Layer 5 of a small transformer language model trained on English Wikipedia (11 layers, counted from 0, width 64).
A neuron's activation on a vector x is SiLU(gate . x) times (in . x), where the dot is the dot product.

Input weights of the MLP neurons that the questions are about. A number n stands for (n - 500) times 0.0018.
n2 gate: 709 377 527 490 770 472 563 486 484 330 640 626 405 573 441 269 499 462 406 580 588 428 416 427 560 551 473 382 572 626 274 584 453 427 820 574 628 459 333 450 580 618 561 495 315 628 643 620 572 496 407 316 571 311 270 785 526 639 530 265 292 741 505 457
n5 gate: 628 509 610 712 570 351 438 516 649 295 565 557 602 355 397 414 297 454 597 536 503 346 425 336 466 355 431 353 474 537 459 401 266 758 337 446 697 599 422 748 402 351 472 585 267 517 500 785 563 392 383 347 646 570 424 320 603 610 515 79 576 331 476 371
n7 gate: 736 391 481 338 576 330 422 681 489 396 572 458 636 274 673 494 547 596 615 480 351 706 395 401 684 458 526 432 283 110 578 453 504 403 479 736 680 381 496 439 581 441 524 206 500 610 275 300 570 407 613 610 437 586 470 401 511 678 818 503 121 397 642 429
n18 gate: 623 503 436 425 583 387 495 414 589 297 553 551 373 638 666 698 469 324 524 394 175 844 283 448 644 588 371 482 553 425 437 914 240 607 365 406 351 644 602 402 345 378 762 605 390 642 451 586 395 510 552 566 657 364 487 424 486 575 551 484 557 745 222 480
n19 gate: 520 629 481 480 458 380 674 472 431 414 541 438 774 254 609 347 442 285 516 493 592 512 712 569 365 549 427 585 501 587 427 793 365 684 626 363 667 433 358 378 673 483 417 622 663 529 525 663 312 531 510 513 495 217 561 145 478 340 624 519 295 536 413 393
n27 gate: 511 507 324 492 457 505 436 489 335 279 462 454 521 619 268 458 576 449 736 401 553 511 469 311 581 433 345 567 546 467 443 534 257 340 594 600 339 455 593 537 701 523 641 392 426 611 460 516 573 578 274 469 412 364 394 673 481 578 423 354 402 575 679 551
n40 gate: 478 524 478 580 417 364 419 534 584 582 626 504 701 304 335 493 324 489 34 372 369 722 369 508 548 614 259 472 494 339 555 443 577 208 559 369 523 466 557 477 656 568 463 540 550 457 571 552 560 571 562 809 675 506 517 471 453 569 351 579 470 558 476 546
n52 gate: 479 553 656 650 603 626 441 323 335 429 496 681 626 486 743 484 405 632 520 708 317 522 615 322 648 342 523 444 419 410 297 454 453 338 495 750 660 438 477 593 417 629 300 364 668 652 247 518 496 245 585 277 345 680 287 465 295 571 517 537 526 566 624 847
n64 gate: 589 404 509 533 556 543 449 429 349 514 856 660 376 557 584 492 175 754 479 467 307 567 836 525 383 412 567 497 478 413 503 513 629 456 312 627 321 459 718 576 526 659 410 502 547 431 548 383 495 559 467 644 608 530 492 390 590 405 331 536 534 430 476 537
n83 gate: 550 571 666 511 675 265 667 569 481 267 214 539 602 443 413 339 617 396 498 486 483 465 434 474 599 414 413 355 602 498 456 335 323 622 491 701 403 656 543 482 328 433 292 452 254 500 477 415 479 446 557 602 368 620 510 747 721 550 477 478 308 240 471 552
n91 gate: 549 787 461 696 437 591 565 383 632 544 578 551 691 616 552 531 451 556 509 603 479 716 463 663 392 228 254 308 512 509 491 324 464 506 727 458 241 455 464 470 297 555 569 593 570 257 531 447 519 482 632 687 748 555 588 426 621 315 580 533 863 291 481 638
n126 gate: 529 596 378 294 493 636 443 465 261 459 400 333 714 655 471 623 435 415 428 658 349 455 398 401 652 491 429 419 657 556 676 418 630 457 464 353 298 599 584 383 683 591 577 608 557 627 793 511 428 572 387 494 564 695 576 379 495 493 635 473 477 547 559 638
n135 gate: 379 468 583 271 603 319 662 499 680 356 612 581 727 479 639 433 660 503 843 626 359 583 491 360 537 389 662 560 603 623 719 436 426 405 361 342 635 264 658 440 513 534 510 621 705 167 555 628 627 552 375 453 768 472 625 558 320 236 422 482 474 643 584 399
n137 gate: 638 504 606 608 556 610 617 504 765 608 505 520 517 370 323 593 546 537 751 638 612 654 760 702 630 523 413 332 302 681 560 531 463 691 526 658 557 429 374 480 282 418 186 705 481 301 488 571 494 475 293 578 417 765 368 369 492 491 451 401 516 259 523 293
n155 gate: 691 160 394 431 758 503 759 401 530 641 524 709 540 486 577 411 560 516 359 492 559 573 506 326 453 598 726 612 599 509 433 639 625 359 481 512 558 582 670 897 358 481 613 733 499 434 643 499 742 457 441 488 489 492 359 675 525 371 561 629 481 355 410 432
n159 gate: 497 598 469 442 776 631 683 617 573 597 534 516 438 446 504 439 361 450 553 351 297 347 660 242 594 429 418 436 586 412 412 382 338 448 689 700 624 597 348 429 391 398 441 524 383 632 392 682 504 491 317 564 498 507 418 501 279 576 374 478 756 631 608 631
n171 gate: 260 746 598 681 402 374 565 366 576 531 326 283 594 341 526 437 414 373 553 662 142 605 239 478 594 643 242 511 532 249 651 447 355 427 803 707 285 476 532 333 464 577 645 380 519 669 599 551 490 517 567 441 834 554 466 669 531 513 639 526 139 516 614 372
n185 gate: 64 739 384 536 594 420 134 404 325 704 404 719 332 342 565 476 552 409 396 748 546 703 604 610 596 698 490 376 345 638 437 438 299 783 654 378 586 360 567 448 446 501 390 379 492 372 559 643 503 563 434 723 611 419 557 518 377 617 483 589 391 538 467 579
n188 gate: 495 341 607 366 584 608 537 481 511 533 415 603 537 784 304 243 395 615 596 395 575 494 673 461 454 421 389 575 537 440 565 584 583 562 412 490 358 425 593 672 470 391 556 535 663 467 518 626 259 297 528 486 612 643 732 356 816 408 558 689 330 418 557 595
n2 in: 455 491 442 574 509 429 381 374 302 443 472 327 401 803 472 690 509 502 530 554 464 469 564 243 589 346 397 309 316 527 335 591 189 575 555 430 680 306 387 644 672 620 506 568 559 342 539 397 756 296 416 498 422 477 669 349 439 562 538 450 529 425 513 562
n5 in: 411 549 658 587 519 434 509 631 601 510 479 455 680 600 346 386 169 360 386 553 482 250 516 523 516 526 393 542 625 520 528 511 513 601 597 559 395 424 208 603 567 444 371 478 287 235 288 399 681 326 533 373 569 458 439 595 667 621 424 486 416 660 554 494
n7 in: 469 306 477 470 446 444 465 292 579 451 489 330 443 344 606 694 701 415 728 513 237 681 607 467 266 639 820 568 602 596 648 455 428 684 472 519 695 444 569 367 679 455 669 527 615 410 727 578 488 146 691 635 647 719 520 620 439 549 391 508 684 415 380 578
n18 in: 411 416 397 448 715 317 657 601 710 528 402 333 494 478 456 364 457 693 489 380 502 467 399 588 382 655 758 485 366 582 464 266 453 590 875 548 341 657 524 406 551 700 418 575 499 425 371 485 474 507 527 676 330 539 307 575 424 153 326 743 560 705 389 519
n19 in: 495 579 515 445 494 497 519 447 323 394 469 338 455 565 358 546 561 470 598 585 510 689 606 762 556 478 612 279 442 515 433 535 457 460 564 607 502 597 527 550 462 783 761 467 472 382 317 483 508 550 540 484 478 162 637 370 482 678 627 702 489 536 478 565
n27 in: 437 707 383 376 469 343 609 445 642 334 468 349 489 553 460 727 585 481 415 443 660 651 519 452 525 550 453 408 463 589 576 631 649 601 544 490 457 428 345 534 410 489 533 620 352 430 549 579 242 285 368 605 616 384 577 584 613 605 537 621 478 322 544 701
n40 in: 694 453 598 856 548 443 370 544 464 628 599 650 599 450 424 381 505 573 347 132 258 584 487 647 530 351 468 497 385 340 655 458 566 536 331 534 486 498 505 639 571 371 480 299 627 532 504 534 337 366 422 432 763 497 643 540 569 538 533 538 437 581 615 498
n52 in: 515 742 628 509 777 663 604 482 503 306 400 780 152 519 582 686 489 462 558 573 529 488 448 248 517 473 610 557 410 260 329 367 494 380 335 654 576 395 401 717 550 345 514 644 526 394 602 359 339 471 377 358 490 416 650 634 416 456 586 533 439 630 576 612
n64 in: 587 480 489 573 512 371 782 378 415 401 547 599 643 615 443 384 395 232 543 471 337 491 431 391 414 772 600 632 440 505 541 548 342 624 618 474 578 483 533 500 385 524 619 489 180 682 543 395 392 349 540 264 313 521 358 307 476 393 455 630 405 541 465 532
n83 in: 406 533 566 272 587 528 451 624 403 445 411 398 585 568 670 575 553 416 477 430 326 611 212 720 607 468 477 271 360 453 596 494 442 759 359 439 478 282 560 542 333 673 325 402 667 505 682 370 480 375 403 731 97 545 610 481 639 594 400 434 280 432 420 275
n91 in: 554 485 557 671 518 681 619 458 593 490 580 582 714 436 704 372 252 733 575 658 488 766 594 475 427 464 354 489 323 407 671 390 406 602 785 447 122 328 743 364 347 441 387 622 581 589 377 384 110 409 428 470 455 870 324 428 758 318 597 575 530 376 525 651
n126 in: 718 449 416 554 383 407 577 627 349 425 533 265 657 496 632 415 554 478 690 338 453 487 268 474 695 402 649 396 546 629 518 624 604 340 547 535 525 495 399 516 496 668 544 464 273 405 435 552 712 449 393 722 297 344 624 455 334 536 555 416 575 537 615 335
n135 in: 584 692 419 507 189 463 468 573 488 401 556 494 384 380 388 520 369 354 515 705 480 689 482 404 598 628 720 650 381 470 506 531 480 528 305 326 411 633 689 439 617 587 841 561 508 472 485 527 549 498 563 496 366 504 397 735 635 448 468 490 410 755 471 640
n137 in: 484 742 467 528 543 302 459 483 392 313 618 617 606 413 383 380 709 542 637 463 755 326 592 315 416 473 556 479 575 663 889 383 789 368 298 206 557 564 445 599 487 177 480 601 526 321 686 335 297 566 535 396 374 604 631 534 530 344 375 702 333 470 553 493
n155 in: 683 369 406 640 494 488 249 463 592 466 490 621 619 493 535 386 591 247 464 439 444 561 345 425 556 465 449 566 532 599 668 487 382 416 353 516 320 434 331 497 613 456 518 428 488 226 392 401 256 548 230 496 549 508 681 539 381 849 312 338 848 748 850 733
n159 in: 651 543 415 546 699 610 405 405 429 675 472 439 361 584 551 526 493 439 326 625 549 464 460 401 701 522 550 278 581 637 397 586 608 384 567 669 455 482 361 465 463 418 505 459 349 435 353 324 538 475 483 658 241 320 607 560 437 560 491 496 553 367 538 351
n171 in: 562 575 580 622 688 367 440 582 296 625 427 364 530 556 273 375 444 403 533 342 521 451 451 539 569 754 394 554 625 476 516 455 602 445 638 279 563 524 400 539 484 489 760 578 691 526 363 716 368 409 431 595 741 416 730 444 595 540 630 398 441 678 784 230
n185 in: 424 549 405 321 575 578 481 437 435 548 626 770 700 570 601 483 452 685 471 414 377 518 756 561 498 359 257 299 375 513 432 586 658 393 437 583 371 553 583 563 629 419 353 362 228 299 357 501 314 476 461 444 573 484 378 528 460 876 519 439 347 410 807 227
n188 in: 583 389 533 728 564 464 358 477 666 732 228 558 574 529 426 313 429 650 425 308 549 326 554 590 376 507 555 324 562 241 414 636 742 614 404 446 585 470 576 593 368 321 357 331 599 489 532 533 675 499 557 366 540 474 451 668 467 468 439 603 388 543 607 548

Each question shows a token from some text and the vector x that enters the MLP there. A number n stands for (n - 500) times 0.0074.

"_{": 442 364 483 480 337 383 408 324 642 307 423 646 411 526 422 647 576 273 607 512 481 443 524 719 522 546 160 498 618 379 443 446 578 626 463 536 451 381 371 451 521 637 210 490 512 559 650 514 485 592 350 455 625 583 499 808 462 434 338 475 720 566 425 510
The most active neuron and its activation: n27, at about 0.91

" |\n": 352 497 462 530 557 381 325 456 667 267 523 513 552 495 289 381 519 617 624 299 526 293 623 495 309 681 577 474 636 208 511 437 488 397 460 365 575 404 468 340 539 848 280 521 285 467 405 477 565 547 426 406 423 461 577 452 560 427 415 497 624 549 511 607
Which two neurons fire most, strongest first? n5, n64

"3": 509 384 536 504 529 401 302 497 485 375 508 672 510 449 465 473 604 612 620 458 437 369 262 726 392 667 586 502 459 361 433 551 550 360 600 446 215 525 379 636 446 292 609 632 540 443 544 340 488 423 545 358 366 467 516 646 527 453 254 749 717 576 321 522
Which two neurons fire most, strongest first? n18, n155

" con": 377 343 292 426 278 302 506 591 404 511 264 618 366 457 482 697 416 533 451 439 529 491 662 747 641 480 447 376 592 554 461 610 481 532 370 378 479 492 436 586 599 368 520 636 498 453 540 392 355 365 507 591 269 647 670 679 541 678 559 448 645 573 634 429
The most active neuron and its activation: n185, at about 2.2

"6": 428 374 388 468 677 489 248 443 456 335 445 554 523 349 566 539 686 532 439 431 595 335 363 708 647 690 326 675 576 274 283 506 481 409 490 560 573 541 366 587 378 568 439 611 602 384 441 340 520 454 549 337 560 549 424 485 541 408 332 586 675 500 361 510
The most active neuron and its activation: n52, at about 1.8

"en": 632 433 589 497 561 269 631 793 372 385 468 518 582 580 424 524 483 655 693 471 404 253 589 489 325 553 570 533 491 496 379 533 523 383 699 374 542 469 546 644 551 385 460 554 478 496 444 313 481 411 459 508 682 540 500 214 552 637 393 530 524 682 426 257
Which neuron lights up most? n5

"S": 300 468 513 536 463 283 288 350 724 456 458 403 636 629 506 458 472 531 385 570 570 461 472 572 443 614 429 634 282 396 547 396 549 503 544 453 381 628 452 708 640 653 455 469 551 429 477 294 418 528 590 597 452 663 454 580 382 784 332 452 702 322 381 486
The three highest activations, in order: n185, n91, n126

" of": 495 671 320 481 521 281 609 575 540 529 613 557 499 447 525 534 436 564 580 278 589 445 480 536 421 577 473 530 707 384 310 393 720 501 504 255 363 362 473 361 339 539 481 434 456 302 429 362 271 359 569 379 556 638 479 552 405 619 577 602 593 610 546 487
Which neuron lights up most? n91

"5": 555 389 559 451 558 327 346 666 578 374 537 544 489 395 478 451 592 626 452 484 484 350 306 686 467 711 572 517 513 250 354 487 522 357 596 453 266 572 463 585 422 429 623 539 529 485 596 240 526 377 396 502 462 499 386 451 532 352 386 778 670 520 300 564
Which neuron lights up most? n18

"\"": 637 322 793 218 477 341 612 586 661 504 458 394 609 502 490 429 463 638 701 453 247 431 644 646 418 642 455 448 543 215 375 485 553 532 634 351 400 466 402 671 466 379 384 502 380 361 524 509 534 436 437 571 381 618 605 423 635 419 498 495 593 607 427 557
The three highest activations, in order: n188, n83, n5

" in": 365 565 331 449 507 225 671 470 405 524 538 459 401 387 452 432 524 527 381 233 545 451 612 595 485 599 435 373 668 392 301 467 582 442 614 412 376 455 521 428 392 416 427 642 484 553 633 519 418 358 576 546 407 643 496 493 358 678 693 472 640 564 531 323
Which neuron lights up most? n185

"2": 315 522 584 526 626 433 253 548 638 288 409 534 599 339 486 563 552 555 555 529 575 406 317 776 604 622 479 713 408 350 412 523 508 356 508 601 483 551 396 775 491 439 511 445 607 369 558 396 433 564 489 327 368 660 562 685 534 475 237 608 740 502 473 461
Which neuron lights up most? n52

"ences": 522 520 531 333 520 191 645 669 670 453 379 475 400 413 540 510 464 647 747 562 514 471 409 495 423 713 567 385 545 473 412 469 590 432 492 350 565 534 446 608 599 605 523 572 364 497 322 278 393 357 517 588 559 516 429 547 544 453 534 720 595 366 465 536
The most active neuron and its activation: n7, at about 3.1

"17": 388 371 473 500 609 396 234 448 501 368 552 570 593 426 413 462 548 542 468 583 500 329 432 690 598 419 426 757 415 375 370 353 618 453 506 364 557 451 408 668 499 478 577 487 681 473 560 553 519 355 224 283 435 503 479 616 660 475 407 562 722 469 338 313
Which neuron lights up most? n5

" G": 637 342 600 459 508 297 503 326 642 322 409 474 582 549 375 475 522 451 566 528 517 705 567 592 737 386 704 682 710 277 564 582 479 603 531 530 367 568 430 652 624 559 317 413 533 567 711 426 529 700 668 423 461 460 669 470 648 461 372 453 573 474 441 311
Which two neurons fire most, strongest first? n83, n188

" ": 533 332 424 610 701 218 468 411 330 402 377 368 516 465 574 482 537 479 637 496 581 377 729 704 677 624 356 520 464 330 462 516 596 430 469 618 467 413 470 558 607 741 547 591 601 415 607 493 434 500 580 289 432 461 509 603 688 371 504 513 633 637 473 495
The three highest activations, in order: n19, n2, n188

"200": 345 456 495 358 667 450 617 380 588 446 577 369 530 588 353 588 579 336 534 490 546 322 611 451 652 596 421 530 271 312 444 682 549 483 580 247 481 427 305 501 361 548 473 801 650 312 439 524 542 351 485 545 327 673 518 380 596 456 462 554 680 315 364 476
Which neuron lights up most? n137

"|": 533 396 305 385 346 306 397 466 664 550 510 493 551 514 428 382 649 519 586 522 592 369 508 458 498 727 249 514 692 400 360 471 508 525 222 366 437 442 508 451 591 609 307 595 497 445 478 583 487 474 587 348 351 574 679 365 521 565 530 572 535 729 328 496
Which neuron lights up most? n188

" s": 480 375 420 485 317 235 375 556 424 345 532 507 407 529 606 404 568 642 519 592 690 565 597 479 623 593 533 552 707 453 482 610 488 705 586 406 550 402 427 586 605 633 462 451 446 753 381 298 382 502 560 622 494 691 349 506 395 477 420 486 649 366 582 369
The most active neuron and its activation: n7, at about 1.6

" May": 695 495 305 404 487 327 523 318 386 692 608 419 601 631 417 364 475 612 606 518 698 486 485 558 450 612 620 331 454 594 511 510 642 305 614 449 400 522 442 632 641 253 472 665 575 545 594 462 634 545 384 370 511 534 578 335 425 527 318 718 687 474 314 484
The three highest activations, in order: n137, n126, n188

"age": 421 574 395 466 511 197 645 654 599 386 585 482 502 447 466 397 520 588 727 535 481 610 511 625 380 695 558 389 559 471 329 456 515 420 677 339 535 530 512 619 515 531 473 566 506 415 187 233 440 504 491 515 583 489 569 428 656 409 491 633 544 358 470 454
The three highest activations, in order: n91, n19, n137

"m": 672 503 601 499 437 318 459 476 319 532 457 607 579 528 559 525 648 488 458 547 671 480 539 355 580 387 493 623 515 266 476 441 364 372 700 227 530 599 559 703 493 603 493 563 497 518 632 247 547 616 576 479 614 431 446 530 689 552 766 180 657 531 439 374
The most active neuron and its activation: n2, at about 3.7

" C": 630 400 301 535 406 256 415 459 379 310 441 489 470 642 296 476 436 448 543 457 625 557 503 576 710 411 683 582 642 209 509 522 575 546 521 453 558 731 515 650 574 651 494 463 535 427 768 505 450 440 815 451 513 553 591 522 511 638 437 478 634 417 476 469
The three highest activations, in order: n126, n188, n91

"ame": 552 611 642 638 551 224 569 495 562 335 434 390 445 479 449 489 547 537 802 459 533 496 449 640 485 639 472 409 661 407 381 317 425 558 638 428 599 499 478 634 709 342 438 594 453 280 399 356 428 355 458 540 512 495 616 484 485 564 481 626 533 380 472 274
Which two neurons fire most, strongest first? n137, n5

"n": 609 429 336 421 519 305 431 545 475 655 565 720 628 824 471 507 585 515 562 539 502 498 529 376 684 566 500 510 335 473 363 522 370 461 705 394 569 541 563 503 518 471 580 466 556 627 448 450 474 617 558 419 517 339 596 301 828 528 542 660 659 616 397 433
Which neuron lights up most? n2

"8": 498 466 414 411 664 482 215 413 498 447 531 541 529 375 400 532 625 600 601 508 518 347 352 593 579 637 527 569 436 325 281 501 523 393 549 482 319 423 259 589 405 470 537 613 674 445 510 401 500 320 456 341 467 452 497 535 604 528 390 703 748 653 341 522
The three highest activations, in order: n52, n155, n18

"el": 612 512 511 581 495 320 542 601 481 518 337 573 433 832 690 464 603 572 546 639 523 322 557 582 484 394 653 545 498 260 423 454 443 570 554 296 504 482 500 644 585 464 706 745 346 416 265 477 371 504 442 467 435 527 467 303 407 701 483 706 562 507 446 408
The most active neuron and its activation: n18, at about 0.95

" August": 693 586 325 422 481 348 482 318 392 515 614 461 641 650 456 310 496 677 549 395 654 523 556 618 460 661 616 323 347 432 483 567 705 319 663 471 496 567 436 582 649 370 404 719 505 498 437 500 586 581 371 282 436 514 490 386 471 514 346 685 726 497 367 507
Which neuron lights up most? n137

" st": 316 496 432 473 528 329 599 372 268 505 452 444 549 338 511 384 463 601 593 516 610 436 594 584 692 388 572 537 772 133 378 475 681 565 551 70 552 555 436 565 459 505 640 352 488 417 599 536 387 498 425 548 623 393 438 341 491 444 419 384 585 319 466 437
Which neuron lights up most? n19

"13": 484 363 479 512 626 520 281 256 307 369 535 600 527 418 431 383 634 494 566 469 485 341 396 641 577 552 399 647 584 261 247 430 608 487 527 422 533 430 375 596 439 480 538 574 688 394 518 509 510 389 374 355 592 465 642 531 764 553 361 543 658 547 342 427
Which neuron lights up most? n188

" cr": 158 418 410 465 459 293 495 530 289 511 390 571 433 487 497 511 654 510 479 555 621 585 525 448 532 430 655 490 563 393 515 516 447 631 641 40 642 504 415 541 375 317 566 423 454 432 547 477 388 442 703 420 488 660 507 540 666 789 425 479 622 614 553 538
Which neuron lights up most? n159

" design": 428 482 496 551 285 392 654 470 517 569 385 402 501 561 529 360 429 494 534 530 430 420 453 529 590 675 555 318 680 199 292 623 475 546 496 321 562 591 486 698 581 631 689 451 366 569 513 413 369 434 422 323 445 317 541 370 294 521 691 552 669 410 532 347
Which two neurons fire most, strongest first? n19, n171

"24": 544 504 402 506 492 405 409 490 357 235 407 506 530 396 491 461 612 416 602 617 509 403 320 658 450 668 418 628 728 233 319 416 609 415 639 388 562 477 507 423 495 518 670 511 743 350 589 306 429 347 494 337 516 561 528 558 653 387 545 586 667 486 418 510
Which neuron lights up most? n171

"ov": 530 477 725 683 519 401 334 389 529 514 456 523 480 659 470 785 511 517 672 638 409 253 651 347 717 484 388 572 536 528 388 416 406 442 685 283 498 637 449 518 486 541 375 550 517 600 408 428 478 481 306 334 867 302 516 543 595 490 432 443 578 530 384 339
The three highest activations, in order: n5, n2, n171

"15": 420 373 453 501 649 474 339 352 378 296 524 565 564 366 404 478 640 501 476 495 563 336 411 630 592 567 461 665 578 305 194 492 584 494 508 342 586 497 425 628 461 502 657 614 652 423 590 485 506 355 339 301 472 483 445 515 701 520 426 595 639 412 387 427
The most active neuron and its activation: n2, at about 1.2

"27": 572 365 533 465 563 337 337 495 433 461 433 692 556 481 435 435 611 534 529 493 410 322 360 668 399 603 581 587 477 331 363 440 655 421 619 312 306 488 407 461 498 350 563 584 694 496 590 405 477 344 390 346 350 385 537 655 650 450 449 721 693 516 311 523
The three highest activations, in order: n188, n155, n185

"ase": 484 517 551 381 475 239 758 504 522 466 562 447 433 429 568 421 504 645 768 510 600 519 378 620 453 633 542 407 604 480 299 491 618 469 601 391 643 481 512 668 569 499 663 435 427 307 388 312 430 443 435 519 437 518 509 579 493 586 491 679 651 315 475 426
The most active neuron and its activation: n7, at about 1.4

" been": 458 449 537 434 475 325 512 562 434 439 540 511 563 352 568 510 422 495 656 349 655 457 298 523 371 746 571 399 639 457 289 618 590 407 555 386 567 440 428 676 553 529 471 455 300 395 359 343 529 274 645 307 604 433 484 551 383 661 651 491 631 481 466 369
Which neuron lights up most? n5

" n": 702 480 430 347 414 404 509 524 367 510 392 583 613 498 621 656 504 619 641 551 789 536 702 499 722 609 454 483 569 343 577 512 470 666 599 307 333 719 454 505 421 528 303 596 400 528 670 415 385 659 590 475 507 499 716 587 590 460 636 521 720 621 415 400
Which neuron lights up most? n91

" |": 562 303 527 436 394 287 427 403 515 672 544 466 561 556 585 486 753 559 504 508 617 399 549 498 409 591 400 566 562 488 211 405 566 366 342 404 417 395 543 507 549 588 435 474 427 464 508 595 393 487 561 381 318 431 570 429 586 513 523 449 666 555 460 631
Which neuron lights up most? n155